Layer 3 of a small transformer language model trained on English Wikipedia (14 layers, counted from 0, width 96).
A neuron's activation on a vector x is GELU(weights . x + bias), where the dot is the dot product.

Input weights of the MLP neurons that the questions are about. A number n stands for n times 0.0079.
n4 (bias -0.035): 4 40 -20 23 22 -27 45 -15 19 21 -15 4 20 15 -9 9 -25 -34 -45 -13 40 25 28 -45 -26 -29 -32 35 26 -4 -28 20 31 -42 3 29 -2 -9 22 9 -26 10 -7 45 -53 7 23 -59 40 0 -1 -3 6 3 -17 1 -1 18 24 -41 -32 37 11 -6 -16 -3 -8 -27 -55 9 -30 -10 -32 0 9 2 7 23 -21 57 46 -5 5 -2 -5 -1 30 -27 -7 40 -73 6 1 11 -13 20
n40 (bias -0.024): -42 18 -13 1 -18 -34 15 13 39 19 -21 30 -27 18 48 -11 24 5 -57 2 -58 15 33 -31 -14 15 -23 26 -15 0 1 -15 -5 12 11 42 -7 10 21 -28 42 -15 -12 -41 29 -27 -29 -18 -36 13 4 11 56 -4 10 36 10 4 23 5 -21 -12 10 -22 5 -34 -6 -2 38 -3 13 29 7 11 -4 50 18 -13 16 12 -22 -15 -23 -11 -56 -20 9 -20 -13 5 6 -20 16 1 40 -51
n89 (bias -0.009): 7 4 -32 -10 -2 -20 -18 -3 52 18 15 45 -19 -25 -43 44 41 0 -68 7 -6 -24 -18 -3 -6 19 37 -3 -2 -3 7 21 -10 17 -39 3 -20 -21 -14 16 37 2 32 16 23 -38 12 -36 2 -18 -13 1 13 3 -38 -64 -36 7 -2 -21 28 37 15 -14 3 -13 -26 20 8 -28 16 -27 51 -12 30 -13 2 -7 -86 29 -81 -12 5 -7 30 -16 -2 71 11 45 47 5 -20 -15 27 13
n92 (bias -0.015): -52 -7 -23 23 1 -39 24 13 -4 -13 4 -35 41 -27 12 43 59 9 27 49 38 -7 -3 -4 -4 -31 7 -10 -3 3 -34 -26 19 -19 16 -17 -20 -31 38 10 -19 14 4 12 28 20 -26 -24 -10 -11 47 -17 20 -21 -11 -6 11 -23 8 -12 -27 30 19 17 5 -4 -58 -15 7 -11 13 -28 -21 -26 26 76 23 -27 9 12 -4 -27 17 -6 16 16 -35 -23 -10 -8 8 -11 4 -10 15 3
n114 (bias -0.023): -15 22 -26 -61 19 -24 8 29 -11 -25 5 16 -10 47 15 -10 31 27 -2 16 -10 -2 -25 -4 -33 47 -12 -20 -29 11 -43 8 -13 6 22 56 54 -69 -6 -20 -32 -2 -8 13 -25 27 -27 44 20 2 -2 36 28 -43 -15 -3 -15 -36 27 8 27 -32 -23 45 34 29 40 17 17 -27 -19 -31 -1 6 6 -4 -13 3 -14 33 21 -28 -25 30 9 41 -46 -24 7 8 0 -27 -18 39 -5 12
n121 (bias -0.028): -13 -36 62 -25 -14 -14 3 -20 -15 28 0 9 -21 -1 27 0 5 33 -14 5 22 39 -6 -40 -6 -9 23 -1 23 -18 36 46 51 -3 -19 1 12 -19 -41 -21 39 1 5 5 -26 8 16 -11 25 -53 54 -9 -24 41 -9 -20 -28 17 -37 15 33 -19 -40 13 -43 -3 -39 26 -40 -4 16 -1 -9 29 22 -29 35 30 42 -19 -31 18 -42 -19 14 40 -27 -25 -6 -21 10 -15 21 -34 17 -31
n130 (bias -0.041): 9 -17 -12 -16 -20 -15 9 7 -12 -3 3 -1 29 -16 -3 29 11 -2 3 22 4 -4 -10 -18 -1 -3 15 23 -18 39 23 2 30 -14 30 41 -30 -2 9 2 18 8 -8 8 -29 -10 -2 36 -18 8 -27 21 12 -4 9 10 26 -13 -1 47 -16 17 33 0 -33 5 18 -31 -45 -1 13 1 -41 -11 -5 -3 3 -4 -18 -2 -27 -6 -15 -1 3 -6 -29 32 14 -8 -4 13 -35 14 0 -15
n160 (bias -0.045): -1 -13 -9 -1 -18 15 0 -2 -12 48 28 -6 3 -16 28 17 23 6 24 -2 1 6 33 -11 4 1 -4 -5 -8 -11 3 -5 -29 18 39 17 -3 -29 -4 22 14 -19 -6 -8 -2 1 5 -29 6 32 11 -2 0 2 -12 1 -23 -27 -20 -27 -16 2 0 12 32 26 -16 17 -2 -9 -16 -29 15 2 9 -6 7 -31 -8 5 -2 10 -1 -6 -3 9 -23 17 25 11 5 -5 6 -26 0 -8
n176 (bias 0.003): -6 -49 38 16 -18 1 42 -1 -4 3 16 -8 -29 -8 -18 15 5 14 27 50 -31 -13 25 -77 -13 23 5 -3 10 6 -9 20 10 3 25 -8 -18 22 4 10 -20 -4 -8 -12 10 -16 42 -13 -3 -13 -61 -6 24 0 -7 -31 10 -7 14 25 -1 4 -39 -35 -14 -9 8 -39 -12 -7 -45 -26 28 17 -2 -6 25 1 -21 -26 23 -23 32 -17 79 11 38 4 8 4 27 15 1 1 35 -37
n200 (bias -0.045): 3 1 -19 -29 21 15 7 10 36 1 -50 -6 16 -51 -20 -24 -5 -9 32 12 -28 25 -8 -37 -24 -13 -15 -14 8 3 40 18 -3 17 -22 -29 -17 14 5 4 28 -15 11 -33 33 10 0 -8 -3 18 31 -4 -10 -38 30 -5 7 35 -28 -25 29 14 -1 21 -6 -22 15 -30 -25 43 4 -1 35 22 27 -18 -11 -16 7 -7 9 24 -19 -59 -2 -19 -18 14 -20 6 22 5 15 -54 3 -47
n206 (bias -0.019): -24 -4 8 -38 6 -1 55 -12 25 28 -17 30 -27 17 8 -12 -37 -49 -13 -43 -12 47 -14 26 -13 5 -14 0 -3 -11 30 -49 40 -55 4 -6 17 -25 -42 -10 2 24 -8 18 -41 25 27 -1 12 32 -9 7 7 16 13 -13 -11 -1 13 -4 6 39 28 55 -4 27 8 -3 13 17 24 12 -45 -46 -46 -13 -34 9 -47 20 -10 8 33 -26 48 -15 -31 12 5 -18 -10 55 6 -5 -7 -5
n240 (bias -0.029): -22 -43 -29 20 2 3 -12 -17 41 -3 -38 -9 34 -33 -33 16 25 -26 -25 62 13 3 1 9 5 -50 5 -7 21 -8 23 -29 5 40 12 27 -12 24 -2 -28 -9 1 23 6 -25 22 -2 19 19 29 -1 -9 7 -19 -13 15 3 -16 25 -2 4 1 4 30 8 11 -15 3 6 19 -13 -12 10 -4 23 -18 -16 1 28 -16 -18 -36 -14 -21 39 -11 15 11 -17 10 -38 1 -14 -35 29 -1
n274 (bias -0.024): -29 -38 -2 -14 17 -45 -13 -2 22 23 -2 -11 6 4 -15 9 -17 -30 23 -38 32 49 9 -2 -40 41 5 -5 21 1 -27 -14 -12 0 -19 22 30 23 4 -28 18 -8 49 -32 5 -5 -27 35 -15 13 22 5 -19 16 25 6 3 -24 -1 26 8 -22 0 -5 -36 66 -24 -16 5 22 -22 -9 -2 69 58 -25 1 33 -2 9 -10 -5 -14 -77 14 -21 -4 5 29 -29 -21 -38 -16 -18 21 -31
n279 (bias -0.021): -5 -8 35 -18 -28 4 2 48 -12 12 13 -28 2 2 6 5 -24 -14 -26 10 -17 5 -14 -20 37 -11 41 -36 -8 -54 12 -3 -32 -24 47 4 19 -34 -12 -1 -38 -9 -30 18 4 -21 -1 18 28 -2 14 -2 2 -25 -34 52 -22 -34 -18 -37 -35 32 26 35 25 34 -15 -22 0 -66 -14 -9 9 48 50 6 -9 36 33 -5 21 -26 34 7 2 -4 59 22 13 5 14 -28 10 -52 16 -49
n284 (bias -0.024): 25 -3 -38 11 -4 -1 8 -14 12 -42 -9 1 -10 22 -42 32 -32 -2 1 35 -17 -28 9 -19 -12 13 43 14 7 14 13 1 -31 24 -8 35 -6 -19 -8 -5 1 13 -8 28 5 -6 -25 -36 -1 -8 -6 3 13 22 -35 -25 4 -32 9 9 14 -1 5 -30 -20 -19 -16 19 -2 -34 16 -21 19 -5 42 -16 28 1 22 32 20 -17 -19 10 35 4 32 23 -5 -16 -16 -15 -9 6 2 -19
n311 (bias -0.021): -1 14 -33 1 2 14 38 -6 -34 -25 -10 15 16 19 -1 45 -4 -30 -2 -17 -27 -15 -9 -18 -14 17 28 -13 -6 17 9 -12 2 -4 8 -18 -12 4 6 11 11 1 -10 29 -10 0 17 -22 8 12 -18 26 1 -20 -19 -9 18 11 -9 6 8 33 20 27 8 9 -15 -33 -14 -4 34 -26 14 -8 2 18 11 -8 12 -6 -7 -9 15 -27 -22 20 -11 6 -3 18 -27 7 20 -6 1 30
n376 (bias -0.036): 9 -8 35 -32 11 21 3 -48 -20 29 -20 25 40 -23 21 23 -22 -4 -7 -21 25 25 -10 -45 -1 1 13 8 -23 7 -35 49 19 -18 -34 14 6 -2 -18 -6 -2 -15 -34 -12 -14 0 24 24 -53 -22 1 17 54 -17 18 -16 -53 -12 21 -5 17 -2 -13 23 16 46 21 1 4 28 16 4 -1 35 -4 19 -4 24 -5 6 -38 7 -1 6 9 7 -41 8 19 1 -30 -9 -36 8 10 -6
n420 (bias -0.017): -2 3 -38 -11 -13 2 0 8 13 1 -6 -8 -25 16 -13 7 0 31 4 16 -9 6 -20 11 8 3 5 -7 -18 -4 8 13 0 23 27 13 -8 -5 7 -13 -2 8 -7 22 -6 -3 -25 -29 0 33 -7 -12 5 -1 -24 -5 -10 7 -12 -2 0 16 -33 7 9 16 -20 -4 -8 -3 2 12 23 -23 9 -4 7 -40 6 2 -16 -5 -15 3 -4 -5 -3 -11 20 -34 -15 13 13 7 9 -3
n428 (bias -0.013): -4 -22 -20 -12 -13 -4 1 -5 -12 8 -23 42 -19 -6 15 20 30 -26 -28 -18 -10 -10 19 -17 29 -7 -7 -5 21 -55 13 -14 19 -23 1 12 -13 28 12 -47 -8 12 -22 23 -50 15 14 27 -30 -2 -11 25 -11 -40 6 12 40 -41 -50 3 28 34 15 31 21 -6 -8 -1 -8 3 -8 -60 -9 -4 42 40 44 2 61 31 -33 24 31 10 -30 -19 6 4 -1 0 -23 34 8 -13 -18 -26
n439 (bias -0.011): 19 34 14 4 -10 5 35 -29 -22 -12 -17 28 3 -62 7 -40 24 -6 -17 2 3 -28 -18 27 -6 -17 14 -3 12 -36 24 -47 54 -41 -1 17 26 17 -10 10 -19 -16 1 -19 35 4 0 39 30 67 20 -27 -3 46 -12 -11 1 -45 -46 -4 5 46 -21 8 17 4 -34 -30 2 -15 -39 21 5 17 -13 14 -26 1 -6 26 30 -5 7 52 15 -50 24 -3 22 -18 -2 0 -59 -34 2 8
n458 (bias 0.005): 17 10 -22 -44 8 25 72 1 -74 -15 29 58 -39 4 -39 5 41 -9 -40 -51 -15 10 51 1 -46 43 8 8 -8 24 31 7 -37 11 12 94 -94 25 50 46 14 18 -5 9 1 -29 -17 26 -4 -48 2 41 -21 94 -12 -22 5 10 22 -3 -55 36 -5 -15 -68 22 -10 -67 -48 -15 46 4 -16 -19 -24 -43 6 -32 -32 14 42 -53 -4 44 33 -37 -11 9 -1 41 28 15 -17 -6 -2 -24
n469 (bias -0.005): 5 19 -40 -26 -20 -15 -18 -29 -5 54 -44 4 -38 -2 -56 54 29 -22 -61 1 23 -4 -35 6 -15 -33 35 -44 -3 -33 16 -15 31 -27 -1 67 -24 44 35 -35 67 -2 19 7 -12 21 -32 -28 -34 38 -2 -7 52 -33 42 -42 15 32 4 0 -13 19 10 15 14 1 -44 -3 -31 -26 26 23 57 -6 -20 50 5 -12 -23 -21 52 -28 -2 -15 -26 50 11 16 -37 63 12 -12 20 5 -15 -29
n501 (bias -0.015): -7 31 15 14 16 -29 -21 25 12 3 -20 -7 13 -15 1 5 -4 -31 -18 36 -23 16 -19 -11 -9 -40 -11 -28 19 5 4 22 -9 -26 17 -21 34 2 19 -9 20 30 25 -2 43 27 -28 -17 -7 11 -10 -33 17 -17 24 2 -16 3 -8 -26 16 -2 -3 -42 2 12 7 -6 -26 18 -32 -7 35 18 16 -10 31 7 8 -8 3 -12 2 -20 -3 -9 1 13 -1 -19 -7 -7 -5 -2 -12 5

Each question shows a token from some text and the vector x that enters the MLP there. A number n stands for n times 0.038.

"av": 7 -22 -32 33 -25 43 1 18 -36 13 -20 -39 14 33 17 -13 -21 36 28 -15 29 21 -3 53 13 28 30 -37 -1 -35 -22 -28 17 -53 -39 33 -15 -8 -33 19 4 -31 30 50 35 -29 38 -6 -21 -26 -1 -16 -3 -24 -32 25 16 57 24 12 6 -13 -6 -1 16 -9 44 37 14 5 -2 -38 -12 -4 33 -9 15 7 -11 -46 27 3 -28 -3 -42 17 1 5 2 -26 -15 15 -27 -17 -45 13
The two highest activations, in order: n311, n279

"as ": -13 -19 -10 17 10 54 -17 -43 -21 21 -6 -24 -18 53 -6 -11 -21 15 12 -29 -12 13 -9 37 -1 -10 4 -25 3 -9 11 -38 -1 -46 -5 51 -33 -11 12 9 -14 -60 22 62 43 8 30 -19 24 -43 -19 6 -26 -10 -31 32 30 74 15 2 16 19 -8 -7 -20 3 32 1 40 29 -18 -33 -6 -18 0 -1 -14 -2 -5 -50 8 19 10 6 -27 5 -22 14 6 -1 35 4 -40 4 -4 2
The three highest activations, in order: n458, n206, n311

"adi": 11 -28 2 69 -7 45 -7 -34 -44 7 -22 -28 31 30 14 -24 -40 37 -5 9 -8 29 21 28 -9 21 9 -12 23 -24 4 -63 13 -30 -15 29 -9 -10 -11 22 -24 -54 35 49 9 12 33 3 -21 -51 -6 -12 -23 -22 -37 10 16 77 2 12 0 -7 14 -16 1 -13 34 26 25 24 -15 -23 -6 -11 -1 20 -6 -40 -18 -25 4 -26 17 34 -16 20 -17 10 6 7 25 -3 -27 6 -34 12
Which neuron lights up most? n311

"R": 16 1 -27 54 -39 19 -33 -22 -11 13 -11 -43 4 46 12 -27 -14 47 21 -11 3 41 -8 28 20 16 25 -22 10 -16 -14 -41 28 -55 -9 48 13 16 1 -14 -13 -62 34 35 43 -5 46 -2 8 -35 -25 -10 -12 -16 -27 20 -2 28 5 2 6 -18 -2 -42 2 -29 50 25 22 -3 27 -51 6 -7 14 5 23 -28 -27 -63 22 15 4 12 -8 6 7 9 -21 -11 2 17 -25 -9 -7 20
Which neuron lights up most? n176

". ": -17 -22 -3 26 -15 44 -46 -31 -19 30 6 -29 -10 58 -4 -25 1 35 4 -16 0 40 -20 28 43 -16 5 -24 29 -14 -29 -4 25 -39 -37 43 -20 -3 -10 -10 18 -25 23 38 51 -17 42 4 -5 -48 -18 -28 4 2 -45 10 30 40 -3 8 6 -14 21 -2 4 -25 29 23 0 36 -12 -40 3 23 16 -6 -3 -3 -26 -65 18 5 7 21 -18 26 24 -35 21 -8 3 0 -49 -20 -11 0
Which neuron fires most, and how strongly? n121, at about 1.8

"est ": 9 -50 -11 31 -32 42 -38 -34 -21 25 -18 -29 26 55 0 -15 -30 45 7 4 -16 33 23 18 36 -23 -8 -21 4 -23 0 -23 23 -22 -5 54 -25 4 21 12 6 -58 11 50 36 -2 25 -3 -18 -38 -28 -12 -13 -6 -8 27 39 61 10 7 5 2 12 -9 -4 5 36 3 22 29 -19 -33 -12 0 -15 -8 9 9 -36 -52 19 18 3 27 -6 4 -12 -6 -14 -2 7 -25 -58 -6 -4 -6
Which neuron lights up most? n176

":": -24 8 -25 37 -17 27 -40 -4 -17 24 -20 -29 1 47 1 -27 -34 57 26 -22 -2 32 -2 18 20 12 7 -5 29 -14 -15 -30 23 -16 -16 25 -16 30 3 -3 -8 -63 7 35 59 0 35 -2 -13 -56 -19 -11 -11 -1 -35 1 27 30 44 -20 3 24 10 10 -1 -43 50 -17 3 29 10 -47 19 -10 21 -2 -24 -25 -15 -62 0 33 -1 21 -7 6 -19 -9 -3 -5 11 8 -45 -20 11 33
Which neuron lights up most? n200

"| ": -4 -15 -6 37 -4 32 -29 -40 -38 14 -18 -32 -16 53 -2 -31 -14 26 12 -15 6 35 -5 4 35 -18 6 -13 18 -12 -31 -37 -2 -46 -12 50 -18 6 -2 7 -5 -50 15 41 42 6 49 -2 -13 -51 -5 -9 -10 0 -21 17 34 65 17 4 0 27 13 -35 12 -16 35 12 16 24 10 -28 -9 -6 14 -20 0 -23 5 -57 3 43 15 18 -34 2 2 -16 -1 21 2 -6 -57 1 -10 21
Which neuron lights up most? n4

"and": -3 -23 -46 40 -7 20 -44 -35 -20 35 -31 -23 21 38 12 -21 -36 29 33 -7 -11 19 -13 27 29 33 5 -22 28 -36 -13 -33 16 -45 -28 41 -27 -12 -10 16 9 -28 22 62 32 -18 28 -7 -14 -52 -25 -5 -35 -13 -45 20 35 58 18 22 3 3 2 8 11 -17 65 0 -6 27 -15 -22 9 -15 -4 -1 -1 -14 9 -27 20 -19 8 33 -46 4 12 -2 -9 -14 15 1 -13 9 -21 27
The two highest activations, in order: n311, n428

"8 ": 6 -25 -45 26 -37 37 -29 -32 -25 19 5 -40 15 41 2 -19 -2 42 14 -32 7 18 -8 30 26 -6 -4 -16 20 -1 -16 -3 23 -26 21 37 -15 7 -7 -4 9 -45 3 55 37 -15 39 -17 -1 -48 6 -18 -21 -17 -43 22 27 56 25 29 20 25 25 -3 13 -23 31 -16 7 16 -5 -35 -28 19 -7 5 9 3 -32 -49 21 12 6 21 -28 -6 -5 5 14 -24 -7 -4 -76 -6 -6 11
Which neuron lights up most? n130

"e ": 7 -24 -21 25 -24 53 -19 -47 -17 29 8 -41 2 45 4 -15 -28 16 1 -27 -12 32 17 24 17 -21 2 -33 10 -13 -6 -32 12 -51 7 52 -33 3 11 19 -5 -32 17 58 33 -16 38 -2 16 -47 -21 -4 -20 -5 -27 24 32 56 -3 6 11 3 6 0 9 8 42 3 35 23 -14 -45 -14 -16 3 -10 11 11 -16 -47 29 14 -6 8 -7 -9 2 -11 12 -16 14 -7 -58 -11 -19 34
Which neuron lights up most? n458

"|---|---|---|---": -28 -24 -39 37 13 30 -29 -16 -12 34 -28 -14 31 43 33 -35 -13 62 15 0 -20 22 12 27 28 -4 10 10 32 -9 -32 -46 7 -24 -9 40 -11 -5 -25 11 -2 -56 13 26 51 -34 27 10 -16 -56 6 -23 7 7 -19 -17 -2 53 -2 32 7 23 41 -19 3 -36 42 9 -11 19 8 -19 -17 -2 7 -2 11 2 -19 -65 17 -20 10 21 -6 20 -5 2 -4 1 -9 1 -52 -23 -19 0
The two highest activations, in order: n130, n376

"ies": -11 -19 -4 54 -53 39 -41 -36 -25 18 -11 -24 23 25 13 -19 -31 32 19 -23 -11 20 -8 59 23 8 -1 12 29 -22 -18 -28 15 -34 -28 38 -8 15 -2 20 4 -29 40 24 56 -14 26 6 0 -66 3 -3 4 -17 -28 36 11 52 -6 17 -11 7 1 5 4 -35 32 22 6 30 -16 -30 8 -24 28 -40 12 -16 -18 -68 -10 2 -10 51 -38 20 5 12 -14 -32 11 2 -16 -14 -16 17
Which neuron lights up most? n121

"si": -1 -11 -25 56 -9 33 1 -37 -26 34 11 -45 32 35 -3 -18 -29 -5 7 -12 -24 22 14 34 11 -2 4 7 18 -28 0 -28 8 -53 -16 29 -7 5 -27 5 2 -36 20 35 17 -12 40 -35 -44 -38 -9 -15 -6 -11 -52 40 25 68 24 12 -3 4 6 -2 1 -22 37 39 24 37 26 -32 -10 -4 12 -33 5 -23 7 -58 34 4 0 23 -9 8 4 24 1 -9 11 -25 -47 8 -43 27
The three highest activations, in order: n4, n311, n284

"K": 32 -7 -47 40 -19 15 -45 -18 -23 13 -25 -22 26 42 -11 -41 3 36 20 -38 21 39 -22 34 29 6 8 -26 17 -17 -21 -42 22 -50 5 34 -17 16 -19 -10 -5 -24 42 31 59 -22 35 -1 -10 -29 -8 -18 -13 -19 -31 17 4 48 8 19 28 -29 7 -22 5 -41 46 29 -22 15 -8 -42 12 11 12 -5 17 -23 -17 -51 21 -1 16 7 -26 14 -15 27 4 -12 2 15 -21 -3 -7 45
The two highest activations, in order: n469, n501

"amp": -15 -18 -6 29 -27 36 -18 -15 -22 17 -29 -35 34 22 -5 -12 -38 2 22 7 21 -9 -17 74 17 24 5 -14 10 -32 -2 -26 16 -6 -6 47 -10 14 -20 29 17 -52 26 44 34 13 44 -26 -28 -28 -34 -3 -16 2 -44 43 22 39 26 17 -12 -9 -3 -17 -1 -41 61 18 37 41 -6 -40 -2 -28 15 -12 -4 11 -26 -64 6 -1 17 2 -35 26 10 14 -7 -11 -13 -20 -28 -15 -23 24
Which neuron fires most, and how strongly? n240, at about 0.7

"ish": -4 -14 3 40 4 46 -38 -31 -11 16 -25 -44 50 67 0 -38 -9 26 17 -15 -2 37 11 36 27 22 11 -19 4 -48 1 -26 -4 -52 -1 25 4 -12 -3 -2 8 -51 19 31 46 -6 16 -6 -35 -15 -3 -23 -18 -25 -28 20 20 79 0 -5 8 -10 -12 12 -22 11 35 17 -15 49 -30 -16 20 -32 9 -5 12 -7 1 -53 3 18 13 22 -47 -13 -9 4 -18 5 28 -2 -19 -8 -19 -6
Which neuron lights up most? n200

"B": 30 -22 -19 50 -34 33 -47 -18 -39 11 -35 -39 17 45 13 -36 -22 19 7 -14 18 31 -14 36 13 18 27 -34 6 -22 -2 -38 13 -43 5 17 1 31 -2 5 -3 -54 43 39 54 -2 30 6 -32 -51 -19 4 -3 -29 -34 17 10 50 3 -10 25 -5 -9 -27 12 -41 45 24 22 27 11 -36 1 -2 -2 18 -4 -22 -9 -53 13 27 -1 -8 -20 4 3 19 -2 -2 10 5 -34 -9 4 32
Which neuron lights up most? n469

"ollow": 1 -1 -22 15 -18 43 -13 -7 -17 12 -26 -16 15 70 24 -15 -22 86 27 -9 -9 9 -20 29 30 7 -6 -16 26 -30 -14 -25 21 -34 -25 41 -27 -10 -15 -6 -5 -50 30 36 55 -25 28 -33 -7 -40 -6 19 -17 -9 -31 32 9 19 13 22 -2 6 -8 13 3 -24 40 24 -6 24 4 -34 -7 2 27 -1 18 -14 -46 -57 -6 -3 6 40 -31 21 12 33 -28 -22 4 -23 -39 -4 -23 1
Which neuron fires most, and how strongly? n114, at about 0.27

"ef": 6 -39 -21 36 -25 24 -27 -37 -17 15 -18 -31 16 47 7 -20 -10 43 10 11 8 2 0 34 17 26 21 -27 3 -37 8 -47 -4 -11 -33 53 13 12 -18 2 -6 -33 31 49 31 -20 34 -34 -28 -37 -29 19 -13 -8 -15 28 22 42 -14 12 13 0 7 -12 1 -20 36 32 63 7 -9 -24 -5 -35 49 -15 14 -27 -44 -34 21 22 -16 15 -13 23 -9 27 7 -1 11 -25 -37 -6 -47 11
The three highest activations, in order: n284, n89, n160

"ud": -8 -40 -38 57 -44 38 -46 -13 -2 34 -23 -15 41 18 2 -35 -18 4 23 -15 18 35 9 38 32 17 1 -24 2 -7 -33 -22 31 -44 -46 68 1 2 -22 9 11 -42 -9 33 45 -14 0 -11 -9 -42 -7 -5 -4 9 -38 29 25 46 10 9 7 -20 3 2 10 -37 48 17 4 14 5 -30 -8 10 15 6 -20 8 -24 -41 4 -6 6 49 -36 24 20 8 -10 -22 -2 -4 -11 9 -53 11
Which neuron lights up most? n376

"\n": -13 -17 -26 22 -22 27 -43 -17 29 26 -7 -37 4 52 5 -36 23 32 25 -19 18 40 -10 48 28 -3 -14 -9 47 -11 -37 -19 10 -19 -21 27 -39 -12 1 -4 4 -41 41 26 46 -6 18 2 6 -41 -3 -6 -5 0 -70 17 11 42 20 8 17 8 20 -5 -1 -13 41 1 17 24 9 -37 -9 13 5 11 -1 -11 -19 -46 10 8 5 -1 -24 33 27 -5 -8 -20 -21 -33 -63 -26 -11 15
The two highest activations, in order: n274, n240

"T": 19 -17 -22 40 -18 14 -46 -10 -18 16 -24 -38 30 44 7 -62 -21 26 12 -5 3 35 -5 23 26 10 5 -52 23 -19 -5 -38 8 -41 23 47 4 19 -4 -10 -8 -44 43 33 52 -4 35 -3 -10 -41 -5 -17 8 -16 -20 14 -1 58 6 -5 28 -7 -13 -36 -5 -33 53 27 -1 20 3 -47 2 -8 9 1 35 -11 -28 -52 35 1 15 3 -27 18 -13 4 11 -17 -3 -1 -14 -3 -18 22
The two highest activations, in order: n501, n469

"i": -6 -22 -34 58 -27 36 -28 -40 -27 11 -23 -16 21 35 11 -17 -34 36 18 -20 -13 32 7 31 12 8 13 -3 10 -30 2 -40 6 -49 -7 31 -13 17 -17 10 0 -23 23 40 25 -6 38 3 -10 -67 1 -18 -14 -24 -58 34 22 50 -7 10 4 -12 10 -1 8 -12 64 30 52 33 16 -26 -27 -19 17 -2 8 -30 -10 -54 21 3 1 26 -31 -16 8 6 16 -15 10 -20 -21 3 -30 40
Which neuron lights up most? n428

"Ch": 8 -20 -26 43 -21 22 -41 -22 14 33 -23 -37 46 35 3 -61 2 18 10 -40 17 45 -4 16 14 18 10 -34 10 -20 -15 -32 8 -47 6 33 -11 1 -19 -13 -7 -45 21 33 58 -16 48 -15 -18 -39 -2 0 -8 -11 -47 -4 15 59 9 3 32 -24 -4 -11 -16 -39 46 8 7 23 2 -39 4 1 -4 0 3 -23 -11 -23 50 24 7 -9 -23 28 14 24 2 3 11 16 -21 11 -29 -4
Which neuron lights up most? n200

"2": -4 -19 -38 44 -26 11 -21 -26 -33 7 0 -36 18 29 0 -26 1 59 33 -24 -1 19 -4 26 33 14 -15 -20 15 -33 -30 -21 32 -34 3 39 5 21 -27 -14 -3 -45 46 19 48 -21 43 4 -11 -41 1 -12 -8 -17 -29 18 -1 50 2 17 19 14 15 -10 -10 -33 27 13 -13 26 -14 -32 4 17 26 16 15 -24 -34 -64 43 -9 13 42 -32 3 13 26 10 -9 -29 5 -58 7 -12 29
Which neuron lights up most? n439

"|": -8 -21 -5 31 -28 39 -35 -16 -13 23 -18 -6 8 32 -2 -60 2 44 33 -28 13 32 4 45 18 -4 -14 -1 39 -10 -2 -36 0 -19 11 41 -4 31 -12 23 -12 -41 32 26 65 -8 25 0 -9 -47 2 -4 -23 1 -43 10 21 43 -1 20 13 11 16 -11 23 -37 35 -13 17 30 1 -22 -11 13 11 -18 4 -30 -40 -76 25 9 -21 -2 -40 23 7 -8 -15 -10 -9 -11 -57 -11 -7 31
Which neuron fires most, and how strongly? n439, at about 0.11

"S": 12 -16 -24 44 -40 31 -49 -34 -4 16 7 -38 22 46 1 -49 -9 23 12 -14 1 25 -19 35 28 12 -4 -23 19 -2 6 -32 19 -47 0 45 4 20 -11 -7 1 -46 34 12 66 7 36 5 -8 -42 -7 -11 0 -12 -31 49 -19 51 -7 22 7 4 -15 -30 15 -49 46 24 2 5 0 -40 0 13 9 8 14 -27 -25 -54 23 9 -6 6 -19 28 -14 24 5 -28 -2 -4 -38 -9 4 10
Which neuron lights up most? n501

"V": 25 -37 -37 48 -28 26 -19 -22 -23 16 -39 -28 31 48 12 -49 -16 36 8 -5 20 21 3 33 2 20 2 -26 5 4 0 -38 4 -64 -2 28 -4 -1 1 -2 6 -48 36 30 55 -20 47 -12 -4 -37 -5 -22 -22 -21 -15 21 7 59 -3 -15 19 -9 -5 -27 4 -27 52 3 22 25 22 -53 -11 -4 16 1 2 -20 -6 -39 57 23 -12 1 -22 16 0 20 5 -5 9 6 -24 -3 -29 13
Which neuron fires most, and how strongly? n200, at about 0.5

"am": 18 -25 -30 33 -18 35 -35 -21 -1 21 -28 -50 34 45 1 -26 -42 22 36 -23 10 13 -13 49 14 27 5 -24 13 -26 -23 -34 -5 -50 -24 46 -18 6 -6 3 8 -12 15 66 26 -10 40 -27 -30 -28 -8 -17 -8 -13 -44 28 28 67 19 26 9 0 -18 9 21 -19 15 8 6 12 2 -32 -17 -16 23 -20 14 -17 7 -42 31 3 12 30 -34 1 5 23 0 -33 0 -1 -28 9 -19 7
The three highest activations, in order: n420, n284, n311

"st": 5 -21 -42 48 -3 6 -51 -27 -1 10 -7 -34 22 53 24 -53 -14 63 16 6 5 42 7 40 36 29 17 -17 16 -37 -1 -39 4 -29 -46 19 1 5 -2 -12 8 -33 23 52 61 -15 20 -13 -33 -36 -14 -12 0 -7 -26 22 9 50 -1 9 7 -7 1 3 -1 -21 49 15 -2 14 -6 -32 -1 4 13 -18 1 -10 -40 -44 10 7 0 -16 -35 -18 18 7 -1 -12 17 -1 -48 21 4 14
Which neuron lights up most? n274

"A ": 5 -32 4 33 -39 38 -20 -11 -20 17 -12 -25 10 49 2 -12 -14 27 2 -11 10 5 -19 42 37 -33 4 -30 10 -10 -18 -16 1 -81 5 54 -26 3 -3 5 4 -31 27 46 59 -14 49 -5 2 -49 -17 -7 -21 -19 -32 31 40 44 2 26 6 19 17 -21 7 -4 12 0 37 30 2 -40 -30 8 9 11 -3 2 -1 -46 15 9 10 1 -23 17 -10 -10 13 -24 8 -11 -52 -3 -24 2
Which neuron fires most, and how strongly? n279, at about 1.1

"ce ": -7 -19 -9 32 -39 63 -14 -17 -12 26 8 -24 13 36 1 -25 -10 47 11 -22 -17 9 1 40 40 -27 -14 -34 10 -26 -13 -24 31 -31 -7 53 -20 -1 16 0 -5 -30 20 44 46 -22 51 9 24 -63 -28 -17 -25 -11 -24 20 31 43 6 4 5 11 -1 -5 15 -11 35 14 23 38 -17 -43 -6 -6 9 -26 22 8 -9 -64 6 10 8 -3 -16 0 1 -12 11 -5 8 -12 -54 -13 -23 8
The three highest activations, in order: n176, n428, n279

"ab": 11 -50 -30 25 -5 47 -25 -2 -25 33 -24 -37 34 47 1 -16 -23 43 28 -25 9 16 -7 38 26 26 25 -37 22 -22 -5 -25 1 -31 -4 37 -7 36 -18 3 -13 -38 -6 47 34 -3 29 -31 -37 -31 -7 -9 3 2 -58 19 31 75 8 -2 18 -20 -8 -10 1 -34 26 34 1 18 -10 -25 4 -16 9 8 19 -10 -14 -36 26 17 -9 26 -51 4 3 13 2 -23 -16 -1 -28 19 -43 -5
The three highest activations, in order: n420, n469, n284